Layer 5 of a small transformer language model trained on English Wikipedia (10 layers, counted from 0, width 128).
A neuron's activation on a vector x is ReLU(weights . x + bias), where the dot is the dot product.

Input weights of the MLP neurons that the questions are about. A number n stands for (n - 500) times 0.0024.
n22 (bias -0.053): 462,433,458,413,426,948,326,430,478,478,575,538,719,405,637,461,741,472,311,511,568,348,485,407,568,537,448,220,508,504,397,745,464,334,744,408,431,445,399,222,320,460,668,462,366,436,731,733,477,542,500,302,642,394,480,660,389,636,534,534,375,348,452,239,555,658,455,291,534,745,650,452,526,608,549,381,422,643,380,411,554,511,334,563,435,474,634,571,407,610,545,419,580,349,454,444,556,549,345,604,432,551,467,602,690,431,616,431,777,441,339,515,659,432,500,508,643,641,599,650,493,596,553,397,614,401,604,448
n66 (bias -0.040): 747,621,370,588,521,565,511,545,555,353,518,697,638,674,486,424,370,513,581,451,315,520,411,579,486,568,480,440,265,675,571,324,425,504,457,513,396,562,477,510,612,460,500,444,801,447,851,380,420,550,678,406,520,482,434,451,743,558,639,344,384,725,708,404,432,766,423,558,525,609,273,305,445,381,430,531,428,444,318,392,384,521,412,496,500,493,447,507,366,613,734,245,525,413,385,608,451,343,476,484,357,551,554,405,448,633,450,479,616,586,435,528,591,507,653,525,609,546,422,409,513,585,535,475,397,585,271,410
n88 (bias -0.052): 542,497,590,640,687,683,441,419,374,731,652,408,524,434,258,525,621,448,627,490,566,415,665,628,591,416,461,345,554,258,672,549,430,297,585,445,465,518,741,360,310,606,444,431,493,539,442,556,504,479,482,552,349,468,358,551,493,450,500,567,551,709,541,616,506,457,671,678,528,365,541,611,500,365,226,551,357,690,517,585,642,600,285,399,616,396,229,569,479,421,469,720,493,386,281,500,414,483,300,455,586,447,533,517,609,468,489,479,740,466,483,432,457,542,394,635,521,348,682,417,553,472,430,426,442,493,233,490
n158 (bias -0.056): 448,541,339,576,724,485,417,559,220,604,551,221,571,579,318,461,550,493,572,341,653,511,610,462,602,565,615,604,523,399,485,549,592,488,650,412,584,551,549,426,377,461,356,560,367,528,615,671,193,591,368,403,384,566,520,611,592,654,496,447,263,548,651,500,808,646,404,400,326,429,455,624,559,581,650,636,558,440,653,561,565,310,478,504,808,323,538,581,411,524,719,420,560,519,286,381,545,601,434,448,519,593,349,547,571,446,741,318,560,394,558,570,446,440,452,448,597,524,330,530,443,234,568,260,280,750,312,378
n214 (bias -0.072): 671,394,367,386,427,550,400,305,413,537,496,628,341,463,657,298,561,702,429,642,393,514,788,406,418,425,572,592,550,658,448,601,421,572,489,493,459,465,572,616,276,694,522,622,432,521,639,714,723,429,392,390,529,343,465,350,784,496,564,586,511,507,686,585,622,413,412,276,455,249,394,547,558,530,437,460,329,555,555,530,773,405,422,681,586,604,376,441,652,608,346,443,668,576,451,191,496,515,591,367,456,486,500,715,348,402,557,519,500,410,525,529,656,530,536,552,721,331,582,618,319,440,426,361,695,268,464,427
n230 (bias -0.027): 581,365,430,338,287,453,784,654,621,465,665,707,707,256,475,478,500,589,365,407,556,391,415,453,461,629,351,413,551,577,621,441,593,486,493,813,397,584,468,679,538,517,631,409,392,543,358,543,344,468,450,458,578,696,603,348,560,348,674,305,422,522,700,445,490,557,441,514,472,493,441,323,572,604,472,638,327,549,392,525,468,754,539,423,809,568,472,573,493,484,792,453,359,504,411,415,483,500,497,484,580,399,561,347,367,582,561,543,481,421,493,551,376,542,258,377,566,444,338,483,312,557,405,418,476,589,635,493
n267 (bias -0.070): 773,500,496,574,475,617,533,439,360,471,466,463,562,379,552,568,395,555,423,630,438,538,467,373,408,341,561,517,383,449,555,373,578,541,579,538,619,625,456,507,515,357,430,547,591,541,601,684,583,692,600,525,546,470,263,236,497,613,374,507,337,660,536,255,363,534,514,552,173,500,674,418,468,665,358,421,380,489,366,414,185,525,609,633,504,493,552,793,406,416,609,657,456,418,500,593,496,475,672,396,544,601,697,542,373,388,299,337,387,318,641,318,626,544,558,507,584,429,515,732,580,489,757,433,482,751,554,752
n285 (bias -0.065): 236,654,371,541,442,629,465,489,558,558,814,436,288,346,468,311,593,441,609,415,239,394,524,572,575,761,427,459,351,500,548,257,546,853,612,441,452,415,529,396,434,455,721,399,459,507,427,441,236,547,449,496,523,411,496,612,448,532,682,382,557,718,539,315,647,576,512,432,744,469,240,470,515,733,527,335,343,636,636,408,721,337,496,406,532,587,500,493,585,804,326,492,465,661,404,512,422,232,450,691,469,695,500,466,381,608,516,655,641,626,508,523,481,410,473,285,488,416,272,407,515,500,457,595,725,547,527,330
n436 (bias -0.009): 585,536,323,532,522,401,589,367,391,401,411,117,655,574,552,492,447,552,645,500,529,514,299,651,548,397,473,721,519,335,418,326,300,568,519,517,417,251,537,591,573,430,392,331,660,628,627,567,523,478,552,588,718,550,326,744,221,416,694,414,421,527,464,415,571,440,558,371,452,518,423,475,439,542,412,634,322,452,665,605,769,588,353,408,567,496,560,528,413,453,339,489,708,526,553,578,577,570,662,497,390,429,369,604,663,700,421,425,394,457,293,493,716,511,387,445,566,390,303,500,669,455,485,298,532,850,525,413
n471 (bias -0.074): 558,544,574,661,442,466,604,297,577,238,457,613,560,664,380,321,737,465,371,376,448,267,485,538,593,407,421,673,443,755,395,650,500,603,496,584,481,697,569,529,577,507,969,433,736,542,449,338,696,541,455,397,522,500,457,284,542,653,466,489,327,602,456,547,317,610,463,477,328,478,449,424,493,546,674,762,542,241,423,587,588,272,422,415,361,375,485,419,515,531,618,451,608,565,538,567,526,419,373,394,456,532,550,345,601,663,621,440,480,724,543,522,614,500,324,470,552,479,242,592,496,248,358,496,562,511,573,537
n483 (bias -0.022): 428,542,500,439,555,544,316,441,594,261,710,561,582,479,561,653,307,351,367,664,546,454,414,525,610,442,552,483,438,437,518,287,545,471,699,450,460,504,480,410,444,436,421,370,466,610,479,430,478,464,186,426,544,581,282,587,446,347,507,475,517,513,333,500,380,442,416,424,674,479,567,486,330,446,405,757,718,567,634,442,460,496,546,581,575,469,482,417,802,558,514,478,215,540,453,534,528,461,538,500,612,568,741,497,615,590,637,618,616,448,620,130,727,366,584,578,187,530,507,539,466,536,340,712,362,521,601,580
n495 (bias -0.047): 393,462,554,638,462,492,430,504,359,461,387,425,624,250,512,636,596,230,414,477,512,373,614,532,672,417,374,533,440,488,347,679,409,436,520,573,299,431,396,462,407,759,492,593,713,303,489,423,440,676,563,600,781,283,533,454,695,580,398,578,425,426,381,740,479,623,508,715,711,558,519,425,412,222,256,599,420,380,488,548,548,508,469,613,425,552,378,222,819,692,246,512,617,377,634,484,508,608,815,282,600,459,504,594,683,524,524,543,578,330,485,417,552,570,768,496,338,334,492,353,519,500,387,614,568,484,500,515
n504 (bias -0.053): 390,467,277,634,640,407,493,487,598,517,347,432,617,533,456,626,394,575,407,592,424,381,436,395,487,574,546,468,408,536,389,287,465,640,548,656,361,721,380,324,460,547,537,824,484,531,261,743,628,584,601,424,378,528,580,470,642,425,517,373,568,506,441,469,442,429,559,480,440,580,464,277,233,609,616,715,401,374,629,646,548,645,493,576,392,465,577,619,551,485,375,330,380,418,503,620,543,632,568,583,424,449,538,490,325,571,402,604,504,413,606,562,487,540,556,603,599,296,537,493,599,594,390,449,506,705,372,569

Each question shows a token from some text and the vector x that enters the MLP there. A number n stands for (n - 500) times 0.011.

"and": 362,415,473,426,415,489,511,328,443,512,378,317,581,501,357,484,574,726,717,437,353,609,399,505,350,553,516,720,343,599,586,645,530,481,570,488,523,407,730,456,577,243,567,577,290,440,461,500,486,386,533,541,490,460,476,379,458,459,644,477,647,455,497,394,359,557,485,437,538,712,573,593,672,552,401,523,673,565,542,386,422,527,562,690,568,486,382,368,355,240,575,487,502,647,543,553,480,398,486,317,550,380,498,325,517,490,659,545,479,545,539,557,301,632,624,378,550,662,580,571,595,619,506,591,370,551,420,428
Which neuron fires most, and how strongly? n158, at about 0.76

" than": 26,343,662,471,528,491,497,558,589,416,370,421,460,458,540,522,506,588,650,383,464,393,429,390,530,498,638,871,364,450,552,603,510,543,501,567,376,420,526,479,753,316,568,519,375,512,430,428,416,407,610,568,522,438,468,424,501,410,700,402,583,306,607,421,427,501,553,595,447,634,574,542,562,507,471,425,478,594,548,554,391,432,603,560,439,518,387,392,480,411,443,491,545,598,568,476,483,479,520,317,466,428,416,431,538,477,593,588,462,567,540,636,375,729,601,398,408,647,581,512,747,602,610,348,477,360,452,604
Which neuron fires most, and how strongly? n495, at about 1

"k": 342,526,554,383,526,504,509,370,666,460,293,523,434,487,591,575,535,657,656,247,384,700,593,390,475,645,533,583,350,410,482,727,451,499,507,563,455,393,569,337,645,415,608,580,356,436,399,387,692,361,506,481,329,454,490,498,416,490,802,547,616,261,539,578,513,458,585,495,380,405,532,544,422,536,471,516,568,631,518,437,564,432,423,576,428,617,421,461,576,299,374,606,495,582,524,462,501,556,426,345,551,404,409,331,520,469,604,607,538,570,515,670,207,724,514,474,509,661,661,441,571,624,448,454,428,531,512,478
The three highest activations, in order: n214, n88, n504

"le": 292,438,589,373,560,403,535,360,591,407,352,438,479,484,629,639,580,571,760,403,487,717,563,345,499,430,611,635,384,464,534,714,491,492,550,620,489,500,650,399,630,318,642,572,284,349,648,410,385,349,474,493,379,480,529,510,530,435,814,564,611,250,507,436,254,435,450,393,475,483,432,413,521,490,463,511,526,544,579,491,651,411,537,590,519,535,514,415,663,445,498,593,590,417,479,394,529,375,518,381,457,439,456,343,480,416,544,632,542,584,572,572,292,660,591,537,422,629,636,537,531,614,629,491,332,397,429,534
Which neuron fires most, and how strongly? n214, at about 1.6

"er": 305,374,672,375,439,598,467,456,536,399,385,389,426,573,456,614,446,698,617,527,544,526,465,408,473,473,608,842,283,467,461,644,569,442,563,622,325,560,592,437,444,333,641,480,512,400,562,253,349,506,537,537,393,421,408,460,452,475,663,492,646,371,472,465,390,413,459,412,565,567,376,403,428,512,484,497,601,550,585,432,433,435,544,666,604,571,470,501,509,396,543,567,634,564,488,519,342,492,517,422,450,376,435,299,449,581,575,540,498,569,566,661,302,612,652,381,376,694,728,451,787,662,442,512,372,503,490,613
The two highest activations, in order: n483, n66

"ism": 341,458,639,459,466,479,489,508,529,415,404,409,498,495,624,530,465,763,613,300,548,536,512,487,472,573,544,796,361,466,591,456,578,494,509,614,422,559,598,437,647,112,605,603,250,501,501,443,333,487,467,580,453,431,306,383,489,432,680,450,667,376,584,419,482,478,549,530,361,527,622,587,420,614,453,554,462,538,523,460,317,566,642,632,446,549,410,449,416,325,456,417,619,501,467,460,495,521,348,300,546,324,455,448,514,562,498,575,589,666,544,529,530,688,594,342,386,739,689,458,599,602,557,485,437,405,456,512
The two highest activations, in order: n267, n230

"l": 380,491,694,362,520,524,506,345,550,433,378,397,502,588,499,500,439,619,628,385,387,764,769,382,488,520,623,618,298,478,373,735,542,471,572,550,329,382,637,366,474,473,672,604,379,408,544,331,500,410,421,570,417,563,412,422,567,516,778,552,480,291,550,600,319,470,424,494,511,513,334,597,508,468,464,565,615,603,578,433,457,464,486,518,501,509,369,485,529,272,364,600,496,476,527,467,418,487,577,325,562,535,571,413,435,473,630,661,519,540,551,579,334,772,637,447,547,565,707,388,551,636,403,428,418,503,427,511
The three highest activations, in order: n214, n495, n88

" f": 261,333,605,338,419,493,407,518,546,352,356,454,465,529,496,471,522,663,593,386,544,534,388,393,513,475,677,664,388,489,614,563,495,522,533,497,443,522,528,513,558,369,497,594,259,509,485,463,452,603,564,608,492,374,456,407,522,351,807,512,623,447,667,316,509,572,412,571,430,581,519,502,480,526,658,590,499,546,572,318,438,487,651,519,471,610,504,397,510,250,569,455,578,500,517,512,533,497,523,451,352,432,469,343,516,527,570,612,461,635,550,671,367,756,567,376,339,713,695,357,568,577,550,346,496,489,393,498
The three highest activations, in order: n230, n504, n66

"h": 368,494,623,378,509,525,493,545,599,443,388,417,503,613,494,589,593,484,782,354,393,723,600,484,616,594,593,715,200,486,595,794,535,463,413,567,533,494,658,338,517,299,538,543,422,369,594,490,405,478,418,450,484,528,524,348,403,535,774,504,685,302,513,490,461,513,519,468,492,488,480,457,638,490,546,573,490,535,569,452,568,597,611,604,465,350,568,390,626,381,426,495,498,515,559,360,450,515,410,260,456,375,364,349,448,446,484,538,530,578,580,467,246,641,552,500,421,603,698,482,565,514,499,596,239,365,410,434
Which neuron lights up most? n158

"ric": 369,463,576,547,521,441,507,492,575,355,216,358,492,437,556,519,614,532,729,435,531,656,552,417,526,503,666,768,275,466,539,581,515,372,618,618,408,373,754,436,469,359,540,510,376,503,603,452,428,420,442,545,497,474,279,480,444,395,706,577,522,405,571,418,224,422,559,406,393,632,671,424,504,519,415,558,575,536,408,479,469,355,643,584,523,508,571,473,482,536,468,533,466,523,454,518,399,417,369,439,444,491,434,404,592,401,574,716,556,609,598,594,347,589,660,457,421,712,662,510,668,506,544,475,405,449,389,653
The two highest activations, in order: n483, n267

"f": 329,448,493,223,439,582,435,445,482,324,345,462,652,555,396,457,523,537,673,413,328,640,468,480,421,555,752,561,329,455,528,558,550,639,549,495,411,496,590,533,628,483,512,566,449,361,540,453,457,494,530,640,474,449,591,374,515,454,661,419,696,513,609,396,416,612,557,586,535,528,513,449,544,618,522,542,583,620,525,322,494,444,595,525,405,578,538,380,401,161,626,423,579,567,558,504,492,375,475,455,438,442,447,351,467,463,562,551,614,489,651,579,389,643,689,337,320,706,761,414,607,498,497,496,406,380,269,597
Which neuron lights up most? n66

"\n": 342,365,685,454,449,545,537,541,494,386,455,353,543,550,481,498,544,565,796,477,468,482,499,440,404,425,648,813,377,373,510,768,512,391,490,492,435,461,532,431,607,346,493,486,240,471,535,521,336,558,574,652,452,450,440,370,345,473,790,554,555,375,583,398,408,441,537,530,554,557,518,489,455,437,530,474,612,578,692,450,396,378,566,562,518,556,495,456,475,290,493,451,511,463,448,508,396,423,460,361,408,434,439,370,581,527,525,711,425,566,506,638,537,718,592,430,490,779,683,536,718,561,501,462,417,438,412,497
Which neuron fires most, and how strongly? n436, at about 1.1

"ep": 322,427,656,393,518,467,535,599,515,471,221,476,536,614,440,541,649,467,692,345,444,709,600,465,450,481,739,626,278,521,455,702,429,524,486,510,562,559,502,350,514,371,516,566,404,280,518,531,418,528,448,493,493,523,552,334,487,559,707,644,537,291,591,441,505,506,563,516,495,587,516,565,394,346,566,475,528,595,429,492,623,534,504,625,538,540,600,360,579,422,450,543,505,521,481,432,265,487,503,290,411,537,292,363,530,457,570,597,564,508,620,527,325,561,681,532,377,655,631,416,583,430,549,652,261,362,388,620
Which neuron fires most, and how strongly? n495, at about 4.9

" author": 272,436,574,450,458,678,324,518,458,265,415,460,346,509,528,610,443,719,709,477,524,561,539,390,442,556,641,821,368,562,551,644,495,527,487,675,466,587,499,449,491,223,506,616,463,489,470,438,323,534,616,614,449,402,465,413,350,381,645,420,664,382,506,394,407,423,638,439,447,598,536,538,410,492,473,531,533,583,564,308,461,420,523,637,580,541,482,416,547,321,634,432,520,506,468,387,474,624,440,479,416,382,383,486,478,465,597,665,530,602,507,565,515,691,560,429,300,614,693,485,598,578,462,506,412,446,376,615
Which neuron lights up most? n483

"amp": 367,422,516,520,529,505,593,554,602,383,380,505,475,476,517,547,546,585,739,391,434,586,513,479,456,553,578,680,403,569,491,672,525,572,557,557,469,627,603,404,631,268,483,494,261,384,550,347,335,407,517,478,577,452,441,325,476,459,608,538,570,459,665,338,258,563,507,545,485,661,468,524,537,544,397,604,460,621,462,322,569,569,661,625,505,514,385,386,412,279,560,465,470,542,445,530,353,476,599,189,601,594,496,388,476,499,661,618,586,525,632,601,372,454,616,356,352,645,660,483,694,604,403,503,311,386,384,542
The three highest activations, in order: n66, n230, n483

"ive": 448,385,534,428,557,489,389,481,512,359,418,387,398,473,532,619,570,556,803,551,574,564,550,475,611,469,546,742,252,676,534,677,396,472,411,585,434,551,544,446,498,362,660,546,308,490,502,229,459,401,561,655,513,416,444,483,463,404,718,511,562,351,415,331,352,473,470,519,508,615,474,477,528,474,527,616,544,629,589,329,399,523,625,652,516,442,466,325,500,434,481,550,529,513,558,574,416,536,541,349,399,379,418,374,604,459,486,607,519,619,538,509,426,543,620,342,423,739,675,470,697,615,615,393,335,383,374,605
Which neuron fires most, and how strongly? n495, at about 1.7

" University": 320,466,554,353,603,518,457,471,480,269,353,500,551,491,495,656,545,752,750,460,549,630,530,466,415,543,585,772,401,456,499,625,364,562,470,635,442,491,604,523,622,318,410,497,368,407,476,418,326,411,472,500,364,447,513,494,361,334,698,394,687,393,514,457,409,417,664,512,485,634,596,541,391,579,617,519,441,531,497,413,456,483,662,619,360,600,480,538,520,290,446,478,444,526,484,574,559,507,493,393,467,412,509,396,465,413,508,546,355,518,595,494,528,619,589,215,387,692,739,416,644,666,528,656,507,436,485,563
The two highest activations, in order: n504, n483

"ic": 224,397,550,542,563,539,600,498,511,284,226,400,526,472,496,484,485,523,721,437,576,622,508,584,523,528,500,759,391,388,531,620,507,380,642,621,497,444,661,467,517,486,657,603,454,393,518,389,324,382,350,549,521,592,479,498,351,441,706,492,582,227,631,508,383,487,500,501,388,584,515,509,469,536,542,529,434,553,406,364,503,358,640,655,452,541,504,391,485,449,490,514,564,446,558,564,263,448,482,468,358,457,470,417,668,386,582,528,505,625,543,517,372,678,656,415,467,638,788,540,631,537,477,471,443,395,509,480
Which neuron lights up most? n495

" as": 321,469,637,412,442,482,551,471,584,394,353,371,544,477,516,484,610,560,732,349,531,462,532,346,419,485,659,829,289,504,513,691,544,500,583,591,458,452,619,434,617,303,391,437,359,418,520,551,403,381,563,548,449,481,531,431,468,366,746,340,689,391,547,349,280,399,644,577,479,580,500,556,562,484,466,507,533,638,552,323,340,494,568,568,611,558,438,453,471,465,534,496,538,595,559,423,511,448,570,428,531,413,412,397,471,434,546,596,517,720,500,560,424,640,532,378,330,616,618,464,676,533,474,568,467,324,396,714
Which neuron fires most, and how strongly? n230, at about 0.23

"duct": 371,497,441,433,537,443,393,508,473,357,390,457,609,564,473,526,427,678,733,404,443,490,529,432,467,467,575,815,339,479,515,617,565,600,606,553,534,698,610,260,604,440,577,538,329,469,478,381,405,496,503,565,537,428,480,437,442,299,648,580,544,299,592,415,342,528,538,457,482,681,493,563,496,543,358,532,471,667,530,396,468,459,676,711,501,560,523,413,373,148,529,403,523,514,471,516,443,510,450,380,362,437,533,430,537,565,513,608,542,651,557,580,401,621,543,389,479,645,724,469,606,617,459,533,328,535,337,432
Which neuron fires most, and how strongly? n504, at about 2.9

"–": 353,502,634,401,492,576,393,423,538,279,467,537,470,408,516,622,586,584,713,361,436,584,460,388,496,506,654,709,331,398,456,748,443,441,397,705,454,441,399,349,650,482,453,408,347,464,551,486,460,536,591,695,530,508,442,425,433,401,656,402,591,348,463,369,320,460,559,487,509,585,451,629,397,512,467,372,604,569,538,426,472,540,625,634,397,492,490,415,599,267,595,486,635,519,493,409,402,485,598,327,497,479,366,417,537,459,557,645,516,603,470,594,428,802,594,329,423,722,622,550,521,707,550,566,463,318,460,639
The two highest activations, in order: n495, n22

"ent": 383,282,568,490,527,528,613,353,587,445,339,366,553,557,411,617,389,685,700,426,431,604,461,418,496,567,592,674,336,691,508,762,682,409,539,537,361,425,526,352,599,337,502,534,455,474,405,310,508,478,469,650,540,455,488,426,498,293,725,598,570,426,542,449,279,435,549,519,549,590,504,469,562,428,517,495,600,480,467,515,492,358,474,630,635,572,405,342,550,221,339,447,498,536,575,517,504,568,520,227,466,592,461,487,407,483,596,661,588,687,474,555,461,615,607,291,443,611,612,384,586,541,558,526,548,478,407,538
The two highest activations, in order: n495, n471